Layer 3 of a small transformer language model trained on English Wikipedia (8 layers, counted from 0, width 128).
A neuron adds its activation times its output weights to the MLP's output. To switch it off is to set its activation to zero at one token and run the rest of the model.
A neuron's activation on a vector x is SiLU(gate . x) times (in . x), where the dot is the dot product.

Input weights of the MLP neurons that the questions are about. A number n stands for (n - 500) times 0.0018.
n52 gate: 543 466 315 526 500 767 353 445 442 431 445 664 633 574 542 447 351 372 424 679 500 607 267 531 343 402 822 88 608 449 687 331 884 652 478 671 461 423 745 628 496 635 418 448 716 496 401 323 475 483 465 621 448 783 538 517 377 500 648 283 285 615 343 315 852 628 594 463 396 347 363 443 637 287 594 435 412 720 644 454 610 560 698 809 530 273 443 343 276 404 334 429 569 566 544 581 504 401 318 321 647 496 675 579 470 707 470 759 344 629 487 479 278 581 565 608 226 462 432 658 513 570 372 478 616 615 509 604
n95 gate: 344 559 508 492 707 777 652 398 487 548 512 476 389 463 362 626 508 369 513 299 414 584 512 550 415 353 540 476 480 385 427 415 573 585 645 345 463 708 528 500 433 586 399 492 559 377 316 372 153 310 137 263 390 720 465 572 287 452 575 556 188 549 279 536 377 500 600 280 407 386 567 549 687 714 468 408 341 496 484 403 684 548 369 642 370 675 402 567 590 227 437 716 520 270 557 543 480 562 546 544 633 382 349 496 464 452 300 333 182 812 619 393 508 432 275 396 443 480 460 611 552 484 544 278 322 413 449 560
n130 gate: 713 546 443 448 383 396 541 527 432 547 459 355 721 632 536 868 541 633 568 648 741 463 599 418 378 50 406 576 560 665 522 818 500 612 472 656 627 407 736 583 436 296 276 631 482 665 629 734 671 519 561 464 547 577 505 440 537 670 509 500 602 677 578 546 595 629 577 395 464 600 376 462 177 715 671 676 535 110 537 455 595 704 576 331 573 426 624 177 680 703 362 316 495 327 344 331 681 638 304 500 551 564 468 443 233 467 598 632 234 857 514 753 500 778 337 389 253 545 573 574 797 543 454 700 495 794 386 286
n146 gate: 473 485 540 417 436 311 526 333 601 410 615 516 589 595 344 602 427 324 399 579 405 512 441 524 571 312 712 381 562 370 578 512 496 563 441 843 602 465 635 354 721 663 461 555 386 537 694 396 432 570 472 252 528 268 394 589 676 538 355 344 574 345 412 636 167 738 560 504 451 481 439 464 465 747 485 628 637 554 843 466 627 671 484 326 576 358 734 363 258 545 496 444 512 400 492 343 678 474 600 454 500 531 793 476 641 628 481 236 660 372 520 504 535 467 348 666 520 466 626 512 772 555 504 257 556 400 381 543
n232 gate: 762 578 617 594 632 331 774 676 482 460 319 465 666 852 409 571 587 569 354 360 302 421 424 527 504 752 593 607 570 496 644 478 371 624 717 299 571 399 334 456 728 513 518 637 659 538 597 477 628 544 513 385 616 740 256 395 565 635 504 337 408 248 297 618 294 639 509 467 797 543 609 737 461 211 216 474 759 263 353 445 343 561 585 345 561 722 585 413 581 355 413 758 688 546 509 461 776 416 550 326 575 392 487 321 659 605 540 589 257 596 586 526 323 553 623 413 311 568 734 496 201 634 726 469 704 465 574 518
n52 in: 735 542 798 39 275 538 463 373 614 420 483 441 366 342 525 350 417 546 373 280 508 655 367 840 581 779 436 496 534 869 536 640 351 441 381 333 555 580 370 546 678 512 386 483 554 565 670 569 373 500 706 520 419 549 512 454 234 713 442 386 567 426 388 508 521 407 352 563 553 744 425 354 601 846 496 437 220 306 529 675 479 483 427 557 612 801 440 636 582 394 583 305 538 347 307 417 711 601 419 604 479 604 696 676 504 622 538 551 453 572 772 463 432 421 614 671 716 475 625 425 428 491 612 401 496 433 641 289
n95 in: 442 500 624 637 638 665 476 431 465 626 442 517 272 441 639 793 351 327 626 391 684 737 509 388 314 562 551 449 471 274 412 580 394 192 462 398 513 558 375 421 328 745 508 770 422 625 524 491 545 441 585 646 492 398 439 600 698 409 422 601 471 586 636 508 257 680 271 338 371 360 488 598 450 676 417 592 531 550 389 274 487 366 718 465 512 604 645 275 526 390 310 411 429 528 555 624 467 416 384 690 366 438 649 709 858 212 550 449 559 721 539 690 496 312 479 517 269 846 554 620 517 806 558 598 603 409 759 580
n130 in: 331 588 558 298 367 557 642 661 426 552 491 268 318 505 375 251 407 481 623 509 592 669 466 242 576 761 581 548 486 384 595 709 443 481 396 768 309 589 664 626 579 665 713 182 329 409 572 635 441 491 457 354 533 376 422 378 829 570 671 206 420 519 398 641 510 486 563 353 404 162 351 615 280 631 523 650 611 797 366 763 553 585 635 353 449 136 548 534 755 408 342 377 308 338 572 454 321 699 243 668 533 393 351 625 391 443 589 773 618 476 321 263 524 716 368 417 452 592 500 631 613 811 398 543 437 86 161 354
n146 in: 605 450 596 584 470 508 664 447 725 229 608 618 414 281 350 548 500 604 239 250 270 297 564 621 650 663 362 480 426 407 553 409 357 405 397 520 460 488 523 500 658 649 445 362 381 470 568 367 371 666 639 363 579 554 362 629 712 295 465 417 535 448 396 469 436 462 472 407 898 673 570 376 687 802 675 379 668 371 477 727 803 547 608 484 639 624 572 496 204 504 496 606 500 691 703 481 398 680 474 465 500 512 407 520 559 653 496 635 323 367 520 608 532 606 312 398 424 454 365 360 563 385 411 420 690 527 454 492
n232 in: 598 663 431 179 796 436 408 544 776 675 504 626 402 550 346 523 478 761 617 509 351 196 582 968 409 354 572 500 590 602 543 572 518 509 622 468 459 259 469 558 386 548 774 618 416 474 483 528 478 649 514 452 477 671 539 657 451 518 606 667 594 426 160 504 226 861 765 543 665 328 420 701 500 339 527 701 423 262 658 448 706 357 468 370 434 580 390 565 413 496 407 517 366 496 286 323 554 775 328 478 469 429 335 564 356 496 527 436 536 634 845 819 464 345 608 626 495 596 686 709 818 609 469 619 634 265 518 590

Output weights of the MLP neurons that the questions are about. A number n stands for (n - 500) times 0.0012.
n52: 398 504 306 251 820 599 448 563 492 462 547 643 383 471 383 431 350 449 401 507 581 599 500 351 679 481 316 524 422 489 398 471 253 674 517 411 356 351 560 573 594 475 425 361 597 212 604 372 467 475 673 596 471 482 484 436 619 322 392 371 387 406 553 594 227 641 429 707 600 372 455 253 652 256 773 359 285 426 452 628 442 496 251 707 467 524 673 508 555 445 357 748 573 403 518 635 496 431 597 403 628 557 761 570 338 447 606 473 367 539 556 526 678 518 481 651 376 786 418 545 540 589 361 435 251 481 451 582
n95: 418 372 433 523 673 512 441 559 663 389 587 309 579 449 400 128 492 471 512 766 740 236 322 507 455 411 537 515 603 631 650 508 610 568 513 627 745 361 576 724 518 548 645 577 437 437 796 417 623 519 422 644 474 435 295 473 273 696 219 531 488 589 528 424 725 194 545 593 434 481 395 428 459 338 389 407 614 508 666 656 590 433 533 344 566 562 562 504 579 612 530 464 539 701 481 401 396 536 570 434 455 576 315 526 349 626 357 300 234 236 354 573 659 500 317 605 441 289 398 643 453 390 427 33 524 436 552 512
n130: 504 451 631 683 416 339 420 435 559 616 445 783 520 590 296 407 443 395 651 521 361 398 504 439 668 543 294 663 469 658 439 586 389 566 560 585 563 624 307 391 679 641 484 564 361 463 334 250 527 485 439 670 338 452 764 684 313 638 586 640 440 417 762 446 529 520 533 358 439 397 574 781 676 605 261 531 577 595 219 221 317 416 325 367 489 628 504 520 423 512 483 335 304 588 642 546 646 851 484 580 445 324 640 511 415 659 452 373 496 368 465 527 451 692 484 511 607 649 541 322 504 193 452 442 352 349 628 468
n146: 401 454 348 349 472 484 373 569 563 703 539 547 281 253 291 589 607 697 671 719 336 571 399 540 589 500 423 475 504 137 525 795 432 629 647 193 642 500 533 330 410 562 638 576 411 352 408 348 414 474 358 371 543 635 570 342 519 657 558 439 443 295 307 418 437 366 305 667 450 352 397 407 532 353 473 369 393 462 475 492 520 508 467 362 311 529 557 291 577 792 330 508 403 500 376 496 721 532 504 464 693 453 460 500 278 362 404 275 557 536 605 437 393 564 432 358 359 260 303 589 584 512 348 668 437 379 285 508
n232: 302 587 415 504 649 518 562 761 519 388 587 392 355 361 388 422 412 516 399 656 743 438 580 202 519 505 458 459 366 635 387 465 426 419 525 718 632 513 776 352 351 496 397 683 607 684 463 143 329 201 531 816 697 504 491 596 504 570 458 627 337 980 586 468 500 559 500 648 236 266 676 505 797 608 500 491 433 840 577 648 518 398 538 526 243 278 378 620 523 491 329 532 471 630 565 568 265 550 417 537 551 641 746 313 226 373 542 546 569 384 469 417 745 484 592 434 871 275 491 464 500 315 574 278 495 585 334 626

Each question names a token from some text and the token that comes next. It shows the vector x that enters the MLP there. A number n stands for (n - 500) times 0.0054.

Then comes g, the gradient of the next token's log-probability with respect to the MLP's output, scaled to length 1. A neuron's effect is roughly proportional to its activation times (output weights . g). A number n stands for (n - 500) times 0.00074.

" p", then "rom"
x: 685 517 429 521 459 596 435 545 387 466 368 426 580 124 621 608 569 491 528 683 492 518 477 575 455 580 502 430 425 518 432 448 336 494 455 335 486 430 386 509 559 557 569 529 503 572 356 595 481 538 539 509 399 584 477 394 510 548 554 446 463 437 450 510 624 481 496 198 448 544 479 540 489 695 403 511 813 307 572 306 450 428 423 420 539 829 656 411 640 571 553 374 454 357 514 359 677 516 654 331 479 542 486 417 562 563 486 632 490 389 284 360 526 408 474 458 502 577 514 442 361 507 563 475 546 499 533 522
g: 739 462 589 530 314 567 668 541 625 359 360 393 503 504 372 419 621 521 534 231 416 601 692 644 546 295 348 504 412 600 693 300 391 427 421 379 538 398 309 362 739 256 416 499 619 795 584 304 699 551 283 478 440 553 457 577 575 457 605 520 474 415 360 500 593 638 526 405 456 360 512 733 349 327 311 531 373 468 447 463 395 680 408 328 520 594 414 499 484 501 385 577 460 473 393 496 570 355 336 414 678 327 426 557 583 432 412 395 426 274 401 408 458 693 575 564 582 402 516 448 668 476 501 347 547 652 431 416
Which neuron, switched off, raises the next token's probability most? n130

"e", then " of"
x: 414 556 491 491 537 549 449 621 209 456 685 434 279 322 615 394 468 393 529 455 461 308 618 545 399 661 505 445 311 550 466 616 396 497 503 582 467 564 518 510 485 595 453 395 586 398 469 533 370 718 268 360 471 473 448 254 616 375 599 572 323 510 192 585 516 375 694 421 645 527 479 595 609 539 436 465 589 594 642 402 301 593 484 479 528 397 493 408 746 636 526 586 500 318 640 340 624 650 498 255 523 543 672 215 422 639 307 608 396 251 357 473 593 229 526 641 680 355 344 512 627 515 322 472 447 550 353 522
g: 421 743 685 512 501 493 516 516 606 444 647 641 710 603 503 539 480 442 491 398 522 489 263 559 694 454 632 397 477 278 736 484 472 471 465 306 461 384 665 424 600 473 477 528 225 432 509 444 538 758 240 329 236 298 481 337 575 352 694 412 413 576 741 510 590 552 689 521 546 537 786 433 409 509 405 499 460 597 372 533 528 451 493 619 511 515 637 501 469 554 284 567 588 482 579 851 628 398 575 489 616 545 727 583 393 498 500 287 526 667 393 396 376 460 569 553 461 530 460 564 560 620 387 444 320 492 517 396
Switching off which neuron hurts the next token most? n95

" of", then " \""
x: 408 397 331 595 414 495 432 642 353 449 468 370 583 452 638 550 465 337 470 546 622 573 474 605 386 625 717 493 313 436 520 525 475 364 565 444 529 591 488 561 459 448 520 459 459 501 504 529 468 413 243 736 243 446 507 735 493 595 575 604 502 516 299 474 660 586 631 262 484 463 455 657 495 559 525 378 738 471 706 346 523 393 488 526 381 408 445 423 650 521 547 344 245 606 433 348 485 548 406 321 541 730 457 540 556 683 276 655 393 483 498 457 551 471 537 461 483 380 558 515 547 363 412 471 585 775 535 321
g: 561 294 607 517 633 528 705 621 402 577 592 702 612 669 368 677 504 460 620 627 520 516 537 785 562 544 378 499 383 516 374 467 477 526 205 335 527 369 451 461 203 434 502 582 517 388 583 405 355 336 386 513 449 826 486 346 432 557 693 625 247 480 400 537 551 526 582 561 477 579 659 504 347 578 316 717 504 514 507 598 422 456 550 538 246 484 516 651 375 519 405 521 479 417 461 369 410 682 472 683 372 162 516 213 441 567 596 405 532 535 530 593 430 578 439 379 522 336 685 473 479 538 625 460 392 473 567 565
Switching off which neuron hurts the next token most? n52

"et", then ","
x: 435 525 393 425 452 522 456 574 555 359 553 462 509 411 636 464 403 552 419 787 383 562 585 395 544 560 647 497 414 623 555 552 346 714 531 610 637 462 561 289 405 610 574 317 328 561 454 516 405 491 339 506 506 565 447 385 675 322 689 547 418 255 487 630 327 523 588 540 505 471 496 560 694 361 374 555 633 554 537 260 351 484 533 223 598 479 524 244 538 565 612 399 241 418 821 408 434 683 554 510 640 579 449 329 599 712 583 689 511 454 422 294 515 520 468 550 600 670 333 487 482 625 406 257 637 551 688 511
g: 635 513 236 537 430 795 446 408 436 469 466 769 554 297 415 529 531 585 492 481 562 593 573 540 307 501 654 213 352 342 647 609 596 517 534 327 398 379 460 478 440 398 540 444 485 639 675 546 693 577 291 503 657 536 510 704 390 358 532 484 582 413 665 666 711 612 528 534 529 609 513 507 487 370 504 312 459 354 472 674 353 293 498 435 598 385 658 510 488 564 310 670 742 436 649 404 647 678 664 674 221 450 632 510 437 365 582 345 517 523 531 610 516 461 510 582 502 458 500 444 547 559 408 442 257 519 559 666
Switching off which neuron hurts the next token most? n146

"ed", then " s"
x: 456 389 500 579 332 550 469 626 486 413 291 460 495 469 613 499 572 561 524 657 567 469 500 531 418 639 813 510 328 234 346 549 616 461 688 535 567 401 659 413 404 490 544 469 323 452 413 571 471 560 391 512 301 427 623 670 568 580 711 568 499 414 245 439 639 514 658 347 551 404 586 601 461 556 459 332 719 645 551 465 392 340 541 465 480 618 461 372 445 438 568 523 215 295 344 363 454 661 632 302 428 443 671 482 523 681 322 389 445 524 575 409 497 387 568 559 590 288 387 337 573 627 466 492 671 654 614 486
g: 645 482 541 382 486 659 545 601 243 365 655 647 540 598 630 409 501 559 304 611 496 704 453 400 490 553 506 476 226 450 532 507 474 482 442 427 556 645 377 488 686 282 469 556 347 455 534 539 402 383 502 705 638 446 660 374 511 775 522 417 491 344 472 419 461 458 423 595 518 449 519 362 362 508 530 736 719 614 618 368 680 529 497 621 448 451 484 370 493 470 715 516 369 259 369 286 536 530 365 391 589 671 334 605 558 412 270 630 357 593 315 556 613 379 543 385 391 453 234 658 297 326 462 637 576 563 563 604
Switching off which neuron hurts the next token most? n52

"ent", then "l"
x: 566 412 452 562 274 509 501 618 411 362 469 533 410 521 550 337 680 579 420 532 491 476 423 620 490 622 522 561 458 614 546 448 486 508 485 301 513 517 641 463 212 447 556 408 542 591 241 631 653 342 353 462 318 330 653 560 655 621 511 444 445 416 517 557 598 453 527 353 711 404 634 612 472 275 311 535 692 766 462 450 448 327 355 524 431 679 499 426 318 484 461 438 427 332 625 306 496 465 639 317 625 851 572 592 557 654 287 460 339 369 506 408 507 426 393 510 485 134 465 546 539 562 362 521 491 522 668 594
g: 438 646 642 372 568 511 404 489 294 590 534 497 687 511 288 590 391 601 401 594 723 336 403 454 409 418 779 485 619 289 821 350 470 749 464 481 402 488 540 340 541 524 684 510 591 608 532 579 472 599 568 333 659 324 482 593 472 336 537 380 578 695 627 567 483 438 405 571 397 420 568 417 517 469 555 565 458 590 494 362 481 327 591 575 472 689 637 643 360 445 680 524 353 419 576 473 559 174 506 784 451 607 395 449 572 678 599 339 428 448 498 534 702 429 479 431 488 447 505 580 680 490 651 332 568 393 471 238
Switching off which neuron hurts the next token most? n95

"l", then "or"
x: 688 579 357 497 370 510 375 452 388 401 528 576 507 117 557 779 498 562 341 519 569 449 446 670 418 540 650 473 513 478 329 717 445 298 500 568 462 515 375 382 407 443 638 371 386 472 661 620 575 496 508 514 660 231 493 417 523 562 656 535 525 462 566 414 571 458 567 254 665 438 511 442 529 562 405 259 600 625 453 392 650 596 414 276 341 448 493 593 678 560 337 437 569 317 516 498 542 601 617 218 456 638 550 484 683 512 512 713 355 597 316 382 648 383 462 598 506 539 415 703 396 539 594 511 479 413 587 488
g: 577 187 476 397 466 616 338 595 442 343 566 597 464 523 440 677 434 567 463 525 356 411 577 473 226 587 489 648 669 728 660 494 213 380 401 494 541 419 501 679 551 466 238 508 440 359 568 363 550 582 705 701 254 551 502 570 378 378 692 468 547 567 390 365 413 450 474 512 681 533 506 448 329 518 163 578 652 456 650 576 629 485 391 425 464 480 428 743 434 537 527 497 570 590 584 634 657 498 322 441 412 501 274 507 705 519 563 516 510 544 455 446 524 795 632 531 595 480 510 515 625 555 577 669 420 315 483 635
Switching off which neuron hurts the next token most? n130

"ar", then "ol"
x: 566 574 395 312 511 381 475 491 424 530 444 368 306 275 505 558 650 548 220 752 608 739 525 719 345 745 629 503 406 664 357 600 501 524 451 488 505 454 396 174 484 633 594 627 450 579 375 635 414 314 436 534 659 674 614 556 514 580 518 409 604 390 382 332 768 398 600 354 742 483 572 565 678 572 437 494 580 686 536 594 417 531 409 321 504 590 592 464 567 744 426 454 460 541 553 503 586 386 626 474 403 427 565 336 427 477 509 600 560 384 493 519 649 161 425 622 471 559 454 389 736 418 635 579 386 525 415 366
g: 693 511 549 337 393 296 521 320 559 506 453 433 639 593 508 528 651 470 312 376 622 462 595 487 599 636 250 348 463 395 475 481 459 489 502 511 595 489 345 455 420 499 464 537 590 839 325 496 574 350 480 327 514 498 575 345 364 374 511 563 620 287 365 452 456 448 826 562 312 770 509 538 471 598 540 575 607 348 614 585 561 411 568 721 768 523 509 689 355 584 551 494 586 533 342 422 600 485 529 615 671 574 441 543 720 422 506 479 311 427 497 664 333 661 313 354 531 678 665 599 394 589 567 557 463 697 665 494
Switching off which neuron hurts the next token most? n52

" st", then "ate"
x: 686 427 311 433 462 542 389 552 576 490 416 669 576 190 553 463 622 520 562 536 485 449 490 668 389 755 473 731 608 489 503 411 272 520 529 460 554 417 455 433 520 555 519 462 479 424 315 570 570 636 529 474 418 492 396 433 627 505 551 440 493 444 389 515 537 476 525 328 520 540 536 502 484 606 414 640 794 572 608 507 508 570 400 452 475 564 518 416 517 560 527 175 370 343 517 275 567 356 584 252 424 597 551 575 569 511 507 782 485 394 544 361 466 321 515 556 525 516 475 365 453 302 503 491 468 556 277 488
g: 412 415 512 507 436 371 373 491 535 568 601 681 216 509 544 473 578 401 350 283 536 521 273 331 335 460 356 476 601 518 377 495 509 471 425 343 487 600 739 794 445 570 377 506 433 450 467 439 329 515 501 468 635 550 647 426 399 448 438 580 607 351 471 585 584 573 467 555 393 526 484 486 742 444 407 459 552 750 430 695 520 742 607 414 421 409 483 429 582 588 446 447 443 577 624 565 311 305 736 557 704 508 654 783 494 594 564 547 376 557 618 312 439 313 335 656 487 285 237 370 587 487 515 469 490 584 428 773
Which neuron, switched off, raises the next token's probability most? n52

"on", then "'s"
x: 436 442 425 354 340 489 358 576 469 392 448 467 415 354 672 516 512 623 447 641 580 407 327 531 427 621 483 406 371 531 348 740 448 517 623 368 450 466 559 478 500 490 636 334 401 355 463 531 458 529 376 597 634 846 619 626 488 398 581 535 536 487 612 500 344 435 463 268 502 479 605 552 424 490 368 458 776 508 356 527 455 425 587 433 429 722 436 363 429 435 442 466 455 539 476 359 549 499 651 441 718 500 547 379 458 607 371 552 394 604 631 479 610 371 611 584 714 364 463 380 582 470 474 586 420 722 727 546
g: 469 662 394 399 459 698 514 381 372 274 508 563 550 422 400 450 376 591 548 630 455 392 520 648 670 502 376 512 548 628 550 314 582 516 420 344 647 482 345 576 659 530 453 217 649 466 634 499 609 417 422 791 491 414 445 354 657 423 479 475 390 347 304 617 482 737 485 543 586 474 618 409 790 280 583 543 356 332 284 488 508 279 453 621 636 472 495 598 411 488 394 734 391 588 509 556 545 539 710 699 522 467 584 419 322 387 416 502 251 633 575 527 795 464 517 622 482 435 547 542 523 468 477 522 502 581 453 763
Which neuron, switched off, raises the next token's probability most? n52